Layer 6 of a small transformer language model trained on English Wikipedia (9 layers, counted from 0, width 96).
A neuron's activation on a vector x is SiLU(gate . x) times (in . x), where the dot is the dot product.

Input weights of the MLP neurons that the questions are about. A number n stands for n times 0.0023.
n6 gate: -48 85 168 -65 166 102 -8 -158 119 91 174 -53 73 191 -137 -120 4 -222 -358 -103 19 105 -94 -66 79 139 -52 -266 65 -85 113 -131 -242 255 109 -59 -163 52 -107 69 26 -134 -19 -45 60 -55 7 51 11 29 84 -63 36 66 -256 11 -114 33 -11 203 14 156 -59 76 70 -62 -166 -171 -104 11 42 -167 -69 -25 220 -4 121 92 23 -97 -228 207 60 -67 89 244 -86 -161 51 -78 -79 -79 82 -182 -54 41
n41 gate: -143 -186 -94 183 -3 39 -90 -122 129 82 170 48 -101 33 129 -37 336 -61 -62 -106 47 -20 110 135 104 -57 -44 -39 -39 47 26 -115 23 -62 -46 13 -75 -7 50 -305 -20 123 91 13 -131 255 47 -62 -51 126 36 47 195 -3 89 113 -36 10 30 83 -335 -13 36 -19 -30 23 152 24 57 16 95 -131 -59 93 7 -90 238 -132 -44 0 -30 -70 -24 0 121 -85 -130 -64 -219 50 87 -36 -210 -105 -94 103
n48 gate: -178 -83 30 -4 -155 -82 169 -71 -151 -26 -207 -97 30 90 87 -50 131 -202 137 64 76 46 -114 15 -52 -42 149 -167 26 95 -37 50 -94 108 -88 243 -4 -30 -151 22 -35 -4 -206 99 57 -102 15 156 219 15 175 -19 92 116 -131 205 -98 139 133 -64 168 144 169 77 -79 48 139 217 219 -33 -219 52 -11 -124 15 -167 169 120 -85 144 34 -155 58 175 -25 168 -34 127 -182 -163 -40 217 326 -77 -28 173
n82 gate: 167 113 180 -225 -222 -19 121 66 52 -107 23 -140 137 104 -178 39 -253 -75 -11 -23 -27 -31 -140 -31 15 51 -55 -184 -177 -4 160 173 112 183 12 -219 27 31 4 103 226 187 -8 -39 -122 -120 264 118 379 19 149 -140 -15 15 -253 101 -97 154 -59 105 56 264 123 106 -43 -4 89 -8 -186 -64 33 23 -157 -4 -96 249 147 -81 -36 19 78 -136 -79 35 123 -8 156 24 -42 -82 -34 -11 -230 12 190 170
n88 gate: -48 82 -153 -91 -117 -84 -186 48 8 -172 -73 -80 -259 -18 -204 -4 148 -72 -98 -133 15 -117 47 70 22 113 -38 -249 87 97 157 147 -180 -175 243 198 51 22 -170 -99 15 101 -120 0 38 -30 126 153 -49 122 106 138 54 -140 261 -246 -129 -229 -41 96 126 -45 74 33 241 113 -140 110 52 18 -53 95 -88 -122 214 0 -225 -103 197 -48 23 -100 60 45 14 18 67 19 189 15 68 217 -119 34 8 93
n98 gate: -25 11 -71 -38 -104 -162 226 42 62 201 -141 22 -21 38 -42 -103 -222 143 188 98 95 11 -89 135 82 -68 -39 -124 51 -137 79 82 49 -35 -163 -163 278 81 192 42 -7 106 92 -39 7 -161 119 -35 132 -10 41 130 -82 188 166 -215 210 70 371 25 -3 91 66 -55 -49 52 -108 -22 189 44 20 55 -35 37 31 -116 52 28 104 -67 18 98 -82 21 294 -111 -113 -43 72 67 92 10 -67 -205 91 -143
n100 gate: 21 4 -171 -157 -216 -237 92 11 -55 70 -7 178 -77 -99 -145 -126 108 -96 -69 71 85 14 80 53 162 -65 -50 21 -100 -178 105 -147 -81 -181 -224 98 -346 138 -35 234 25 146 -7 -36 61 268 -138 205 169 -25 0 -89 35 25 59 153 78 74 150 -50 3 85 -11 -21 -11 52 -46 -91 152 -28 44 94 -161 68 -144 -35 -215 -53 -47 46 86 85 50 -86 58 45 125 101 -212 -114 -65 -86 -238 69 59 -53
n115 gate: 58 -257 25 -160 24 4 233 -18 148 -50 -78 -156 -117 -43 -130 -37 -159 144 4 -94 145 -139 -32 79 25 -220 48 61 183 -225 -32 4 7 -107 19 -79 -74 188 -122 146 63 -149 99 -229 29 29 188 39 -114 -65 128 -62 155 133 64 33 112 -194 135 116 11 -43 97 201 -206 135 -273 22 29 -254 -124 -89 -7 122 118 272 65 -47 96 149 -80 -101 139 -15 139 -43 -76 11 39 -91 -67 -88 -18 -11 -34 -130
n123 gate: -262 -145 16 -196 -119 -96 -28 82 117 -46 31 132 -184 186 4 -40 175 -34 -240 -140 51 107 -27 155 4 99 -206 173 156 -47 184 -115 81 -257 -296 66 -130 -4 -140 -69 -271 -114 -63 71 -83 97 -94 -150 -8 -23 284 -59 -8 62 -108 -173 23 -140 -153 43 -8 -55 -322 -95 86 19 136 36 -133 49 123 -123 73 200 159 -188 136 89 95 114 -118 86 103 -67 -11 169 165 147 -88 -90 140 19 -27 -24 -151 121
n6 in: 23 -15 -68 -33 -32 -66 141 131 -208 -96 40 189 -151 -227 -79 -225 119 124 -220 64 83 -15 7 -330 241 126 -194 185 182 -196 -18 42 -56 81 -150 11 -4 -240 -142 -41 115 -64 -15 -75 201 -127 41 7 0 37 -41 15 121 -97 -70 -109 105 -60 75 -139 -80 23 -153 -117 56 222 164 250 247 -29 86 18 22 61 -67 26 175 212 118 -26 148 86 179 178 123 26 -75 -53 85 4 -29 62 -23 146 12 -191
n41 in: 169 -78 10 236 19 29 -176 -36 -79 -100 83 304 -19 -246 -152 10 -46 139 124 81 55 -59 -95 -58 67 -132 3 3 -111 -147 58 244 109 -38 -45 64 -98 101 -204 157 -176 -208 23 -215 56 130 -72 -38 -53 -3 -19 -124 89 90 -87 -127 -3 -19 36 -152 192 -104 -6 149 65 173 -29 13 -36 -32 -102 -67 106 -44 29 -7 52 0 106 23 59 78 20 -56 116 26 -59 96 77 13 35 -82 3 -239 34 -146
n48 in: 121 -38 143 4 -91 -127 43 120 23 -156 12 -111 147 -50 150 258 81 230 -155 -386 -105 122 -73 251 -49 30 -164 -16 170 54 -258 -38 -54 -148 -4 243 90 50 95 111 17 33 -72 -209 148 62 21 152 -140 241 -127 84 232 120 -210 -13 -116 -157 21 75 186 58 -41 -150 96 119 29 -90 175 28 -266 -90 185 -269 41 50 -66 182 -85 50 202 -150 -271 134 -44 115 -197 -80 241 25 57 102 -17 -55 -61 54
n82 in: -17 25 -109 -175 -48 8 247 29 111 -152 20 21 -200 231 0 156 114 -36 -41 91 -196 67 37 -123 -85 198 59 -131 -158 204 -16 -181 -268 0 333 111 -142 -29 -153 53 -21 71 -71 -46 -278 249 -75 163 110 33 69 -484 126 91 -33 4 -70 -21 67 -104 109 125 165 -114 -66 61 17 -200 -158 150 111 8 -49 108 115 -25 -58 160 -123 -334 0 -87 -207 214 16 172 205 101 -4 -46 4 -77 -167 21 -195 -112
n88 in: -114 177 -7 -76 -56 33 -215 -103 49 58 -7 -53 -293 88 -125 206 -207 -32 -11 -195 78 -22 4 139 -90 -157 -78 -142 50 -70 58 60 113 -236 -171 -91 140 -155 198 -65 -15 122 235 130 101 -147 4 51 157 11 -4 85 18 128 -91 -48 257 70 104 -88 11 -59 154 76 11 -69 7 19 -247 -129 -182 141 -211 -139 -274 78 158 -128 -15 122 -52 -7 153 -108 -220 51 93 -71 -83 41 4 11 -81 -49 142 -121
n98 in: 50 50 -79 -144 51 -18 -163 -82 -87 -60 -129 -110 28 64 -46 -15 135 3 164 -28 75 108 -223 49 -212 -58 159 -274 -128 157 169 11 205 74 -53 99 115 -11 135 35 138 29 -105 82 -94 -11 -107 32 -54 -18 -67 222 -52 53 236 -219 206 -220 -97 57 -76 -11 -14 -146 -64 88 -96 62 50 77 -58 56 -194 28 -173 14 -106 152 -127 -79 7 -86 -47 -7 -96 -60 133 -58 0 22 208 202 161 336 63 -93
n100 in: -55 44 118 -169 235 137 -241 0 183 -73 61 91 -169 47 -92 108 -251 61 111 -117 265 -7 47 105 -175 -97 -138 69 203 18 119 138 7 123 77 -105 -79 -26 -77 -4 -11 -121 237 -66 108 150 -92 25 19 99 11 18 -158 -33 -15 -4 150 186 -48 -33 -192 0 98 -72 -59 166 106 -94 -62 21 -52 -72 22 -53 109 246 -128 -196 52 -118 160 176 34 -167 162 -167 -74 -112 130 -55 0 -269 -59 -162 -188 -37
n115 in: 53 68 68 30 -108 -22 204 135 79 -74 -37 255 103 -187 203 -19 -180 -66 103 -210 79 38 -184 127 -103 -38 130 74 -113 125 19 34 15 -59 16 -216 -85 -215 244 59 138 30 8 68 -23 188 -30 -48 -164 -139 -81 -261 -103 -146 -108 128 -22 4 26 -75 113 113 26 117 -150 -189 94 -15 143 -37 -82 -167 -164 200 -49 407 90 108 -4 -159 -107 -185 -214 102 105 145 8 65 70 30 -47 -81 57 12 -114 135
n123 in: -53 136 -229 -108 22 93 -12 219 29 26 -4 16 216 94 79 39 0 -7 100 45 76 219 -174 79 89 -85 -8 -90 77 106 -45 65 124 -4 -48 -161 -148 -11 -208 213 -46 99 191 -274 146 34 -23 227 -112 136 -86 -99 63 -38 34 80 53 237 175 -49 70 -99 -90 -251 -216 19 106 31 -87 122 105 86 273 -84 68 -231 185 113 363 46 31 171 -19 65 7 -26 61 204 48 34 143 70 -148 74 28 121

Each question shows a token from some text and the vector x that enters the MLP there. A number n stands for n times 0.0062.

" El": -141 39 88 177 18 96 26 67 -236 -47 -44 20 14 216 -34 -104 -130 271 -81 -88 -110 -83 -1 -50 -32 -18 -54 148 -143 42 82 28 36 -75 100 16 147 57 -6 -13 63 -109 -103 48 -101 89 25 128 -26 70 -102 -54 -35 -4 -176 40 13 28 28 -31 -5 109 -120 -31 1 -118 -105 -12 43 20 90 94 -41 -27 -88 49 30 -48 -26 -82 -147 42 -112 -49 25 -39 -16 -43 10 -45 -2 -54 12 -34 -31 -48
Which of these neurons fires most? n82

" |": 17 -21 5 70 8 -1 -14 47 -281 -56 -80 35 -140 136 46 -36 -31 -51 18 -55 -52 -88 43 -9 -162 11 25 119 -67 -2 -27 -23 91 -147 110 -4 62 16 -41 91 70 66 -9 35 58 141 -1 -48 -43 -8 -112 -43 -89 24 -55 182 -236 -53 76 100 25 -82 179 -79 51 -1 39 -96 -32 68 110 44 4 26 -101 99 -87 -29 40 31 -22 5 -24 60 30 37 24 -52 17 39 34 36 62 51 -26 -165
The two highest activations, in order: n123, n6

"ould": -46 121 38 -82 92 -2 44 -5 -246 -10 164 12 -47 -29 -30 -16 -17 101 14 146 -1 -149 65 44 -105 10 -50 10 11 98 42 34 -4 -106 3 46 6 127 15 6 192 -13 -33 -38 5 -36 -27 198 -79 27 47 -87 81 -155 -112 24 -136 3 153 -16 -31 82 0 87 31 -121 -139 -37 0 179 139 101 53 2 54 -97 267 -62 116 4 -4 -2 59 -122 -52 67 -43 -10 -40 -82 -13 104 46 -28 -61 75
The three highest activations, in order: n6, n98, n82

" all": -40 -34 -91 22 60 63 1 -12 -259 48 -109 65 -27 34 13 48 13 197 -54 23 19 14 -10 -40 -195 -68 77 128 -13 12 116 -53 0 -148 162 -129 24 8 94 -98 176 4 44 -14 -20 -68 -78 111 22 -27 -19 10 -44 -52 7 47 -268 -6 132 -7 17 39 -145 -27 27 -40 20 -92 18 -98 59 47 34 -16 17 -44 -50 -64 -30 -91 -34 37 -72 -44 -29 35 -30 -72 13 -36 -42 137 -26 134 -9 2
The most active neuron and its activation: n41, at about 0.46

"il": 28 112 -51 147 84 63 36 1 -260 -51 -67 93 84 -7 -2 -82 41 227 -31 24 -16 -166 44 33 -110 -64 -39 115 -25 -109 -52 -38 -40 -30 43 -9 88 -48 0 -128 -99 -74 -22 40 -17 100 50 138 -110 109 -76 -33 -8 -120 -81 79 83 10 137 -84 -11 53 56 3 121 -58 -15 7 55 50 186 21 -7 73 -123 -106 166 13 9 -74 -38 15 -3 -52 -53 -11 -65 -108 -95 115 34 85 -87 -85 64 39
Which of these neurons fires most? n41

" ch": -95 -96 -139 -19 -24 -27 -9 -61 -254 -44 -147 -46 -10 91 95 -78 -144 176 -72 -63 123 17 94 47 -45 -161 -13 165 30 51 69 -65 -53 -93 39 5 70 80 27 -64 82 -11 35 -62 -165 -14 -142 10 35 -1 -136 54 -31 -6 -32 -2 -119 -9 47 59 -20 138 -119 -71 33 -126 49 43 9 -66 108 28 -8 -13 -156 41 -66 107 -48 157 -99 -38 -69 27 118 -3 -40 -115 -14 -61 -21 58 -86 72 -51 1
Which of these neurons fires most? n98

"al": -98 -1 116 42 -16 103 2 55 -297 -23 -101 108 -18 132 22 -164 -66 167 -9 -22 51 -157 38 28 -36 -77 36 71 97 40 -19 99 42 -121 -15 -24 74 -25 43 -90 -34 -2 -77 -13 -73 -55 40 37 -46 192 38 26 -22 5 -113 3 116 66 60 6 -48 39 16 -80 19 -110 -131 -30 70 96 109 -40 -15 27 -45 16 11 84 22 -66 42 -30 -85 -52 33 21 8 -36 66 -83 50 169 12 42 2 16
The most active neuron and its activation: n98, at about 2

" H": 1 -8 -146 -99 13 -49 5 -30 -249 56 -20 63 -61 155 15 -4 -24 309 -88 -104 -66 2 28 -5 -55 3 -93 228 -89 -40 58 60 42 -86 0 15 8 149 4 -12 86 15 31 34 -45 46 76 55 15 -16 38 47 -90 -4 -73 113 -81 -57 97 38 -30 58 -65 -18 -10 -39 -15 133 133 -49 58 37 72 8 -137 1 11 -53 -57 113 3 60 -11 -23 -11 45 -81 -44 134 9 -108 -7 43 158 -152 55
The most active neuron and its activation: n82, at about 0.35

" club": 29 54 -117 29 85 -35 -21 122 -238 -55 -19 8 45 60 10 -56 -47 129 -183 114 116 85 194 125 -140 -73 1 -135 -210 -3 86 -44 41 -77 101 -10 54 119 70 37 97 -89 41 100 61 -51 -73 -91 -136 -7 -42 -163 -21 -115 -78 77 -10 23 79 22 -103 -20 -85 -17 3 46 -53 -117 63 64 141 55 41 -26 -69 34 103 -40 -41 -49 -129 79 -35 22 -69 64 87 -62 -39 -11 18 106 103 118 -95 -88
Which of these neurons fires most? n48

"row": 42 47 -37 -2 58 115 -29 -32 -293 -29 -11 -54 -73 135 12 -76 76 97 -86 -27 16 -114 92 103 -51 -54 -8 17 4 9 143 106 22 -176 169 -21 138 51 6 -112 71 40 61 85 -32 -30 63 -122 -72 16 -6 -84 13 -71 31 9 -6 5 115 122 48 53 -115 -4 23 -14 67 -55 -31 79 1 -25 68 91 52 59 -63 -73 102 102 86 -16 79 -83 -35 62 43 -60 -60 41 -27 115 36 47 7 49
The most active neuron and its activation: n88, at about 2.4

"om": 40 89 21 129 72 -127 -85 -44 -236 37 -11 16 -5 55 -36 -110 113 150 47 26 106 76 -43 73 -148 -3 198 14 -162 -45 -76 51 -43 -116 48 27 151 54 57 -113 17 -57 -2 117 -2 67 -190 55 -61 68 -142 -52 -164 -68 76 96 -35 -54 151 83 -40 71 -25 -30 -38 6 175 -103 49 108 85 8 -4 47 -110 -1 120 26 -30 88 91 116 -73 -12 -19 -25 -60 37 26 -27 3 74 8 139 -55 -52
The three highest activations, in order: n98, n88, n82

"ore": -61 115 -8 139 53 66 -65 49 -247 -44 -75 -10 -36 -14 -39 8 5 36 -176 19 150 -48 2 53 -222 -58 -10 -18 6 -2 8 13 -4 -165 64 42 -4 156 133 -2 -127 -69 81 23 -80 -20 60 -23 -32 -24 -55 -175 -61 -20 120 -7 -86 5 56 -5 30 18 -90 -20 15 -90 5 0 20 36 205 80 16 22 -52 33 87 -126 -13 118 52 1 -188 -43 -2 28 87 -28 42 -2 -56 223 22 69 21 -125
The most active neuron and its activation: n88, at about 0.73

"re": 28 52 -123 114 120 114 -96 63 -207 11 1 96 -74 -10 105 -10 -115 108 -105 -27 63 26 18 49 -233 -53 43 58 -38 -60 53 79 -25 -4 142 14 109 111 38 45 -112 -81 -149 100 -81 146 141 52 12 71 -50 -218 -2 53 144 151 -88 -103 124 -55 163 46 -105 -27 44 -19 -46 -53 -8 4 21 48 60 24 28 -53 60 -90 -7 84 26 -69 -113 -25 -1 -27 -64 -22 -156 -3 -45 167 45 144 -19 -91
The two highest activations, in order: n6, n100

" into": -63 60 -47 20 -4 40 43 -31 -236 -5 -118 71 -69 30 -30 46 -24 77 -95 6 -17 175 -51 -45 -437 -42 57 5 11 17 134 -74 44 -21 96 -118 81 99 57 -71 50 1 30 28 6 56 -49 26 -46 -6 -78 -24 -24 55 -87 36 -116 -14 -22 29 -22 43 -146 27 61 -2 -88 52 -26 -3 115 100 -16 -84 -66 6 -12 -38 3 44 -12 -3 -75 -45 10 140 -36 -142 5 -14 -47 66 5 20 -44 -68
The three highest activations, in order: n41, n123, n100

"ne": 24 -144 -25 121 97 52 66 6 -254 23 -3 14 -121 -70 27 16 -69 130 -12 -67 23 -65 105 -50 -244 43 17 34 69 30 18 137 48 -21 56 -128 -18 30 -66 32 167 -11 -79 21 -64 37 112 -98 -145 15 -38 -77 -71 16 -48 0 -2 98 88 22 14 -151 -89 -13 4 -21 -12 -72 -37 11 160 -36 -42 58 0 -24 -5 -111 -41 17 -120 -114 -88 -109 -135 120 22 74 -34 -126 -20 141 44 90 2 -20
Which of these neurons fires most? n115

" 2014": 7 -6 -43 50 85 144 -59 -28 -200 39 -105 67 -14 72 20 -14 -104 84 -129 49 -8 153 78 60 -185 25 40 101 -49 -32 62 -12 146 -99 192 -54 -36 182 64 33 60 128 34 -3 5 16 -53 -56 -156 38 -44 -17 -133 -117 -165 186 -12 94 41 83 -114 -210 -28 24 -12 -59 -24 62 45 135 39 105 113 -19 -93 -31 -52 102 20 104 -72 -10 -101 61 -188 178 -76 -76 -3 36 0 65 -32 -5 17 -159
Which of these neurons fires most? n6

"a": 64 -24 -1 192 34 87 -20 -41 -233 -21 -78 -73 -96 -88 22 -64 37 231 39 -2 -50 -53 -21 -53 -188 -22 -49 167 -78 -10 -62 59 9 -60 152 -29 -4 -10 24 -4 -68 -73 1 -19 154 158 -52 84 -191 37 -4 -11 -29 -114 -10 169 -11 137 88 -154 -73 -17 -17 -18 55 -36 -32 -62 11 -64 248 -2 17 -59 -140 -35 153 -14 -70 22 -106 69 -74 -19 2 81 -149 12 51 4 -31 84 107 49 -52 -79
The two highest activations, in order: n41, n98

" a": 4 -102 -60 136 76 -32 -55 64 -233 -39 -89 75 -63 -22 14 -12 -23 200 -91 -36 65 -4 -67 2 -296 -66 16 -5 -28 -11 15 52 -8 -36 91 -20 -21 58 55 -6 138 53 100 -13 -121 45 -14 16 -74 69 -82 51 -18 -25 -161 170 -147 113 -15 139 31 0 -100 -92 18 86 -162 33 -48 -33 10 55 -8 25 -83 1 -132 -10 13 127 -76 9 5 6 99 38 -5 58 -100 85 -40 103 63 159 -136 -11
Which of these neurons fires most? n82

" four": 25 -114 -35 -20 87 77 75 48 -202 31 -185 -23 -15 88 54 -43 89 214 -109 30 125 -101 11 -71 -298 -48 65 66 66 8 121 6 16 -33 113 -129 -57 68 -9 11 39 85 31 82 109 -30 -120 -93 -49 45 -110 -53 -20 -87 13 35 -77 -38 167 -8 38 -8 -178 60 -29 -26 13 7 -85 -15 140 11 -151 27 25 -37 -59 -70 118 132 -90 -15 -55 69 -14 42 14 2 -101 115 22 19 -39 50 -108 -91
The three highest activations, in order: n48, n115, n123

"ite": 95 128 38 8 109 20 6 -27 -175 136 99 89 -70 89 5 14 -18 67 -33 -34 -118 30 48 -59 -420 -26 87 44 -29 -48 108 92 6 -119 97 -55 -36 31 -26 -85 -37 116 -33 -7 56 101 -37 -68 -42 -74 50 -66 15 36 -67 38 -157 14 55 -11 -154 55 -116 -37 -66 -24 -57 65 -25 -10 214 90 158 -32 -114 -51 -46 -45 -19 171 118 93 54 -39 -129 98 -29 -51 11 -47 76 100 -53 3 25 -108
Which of these neurons fires most? n115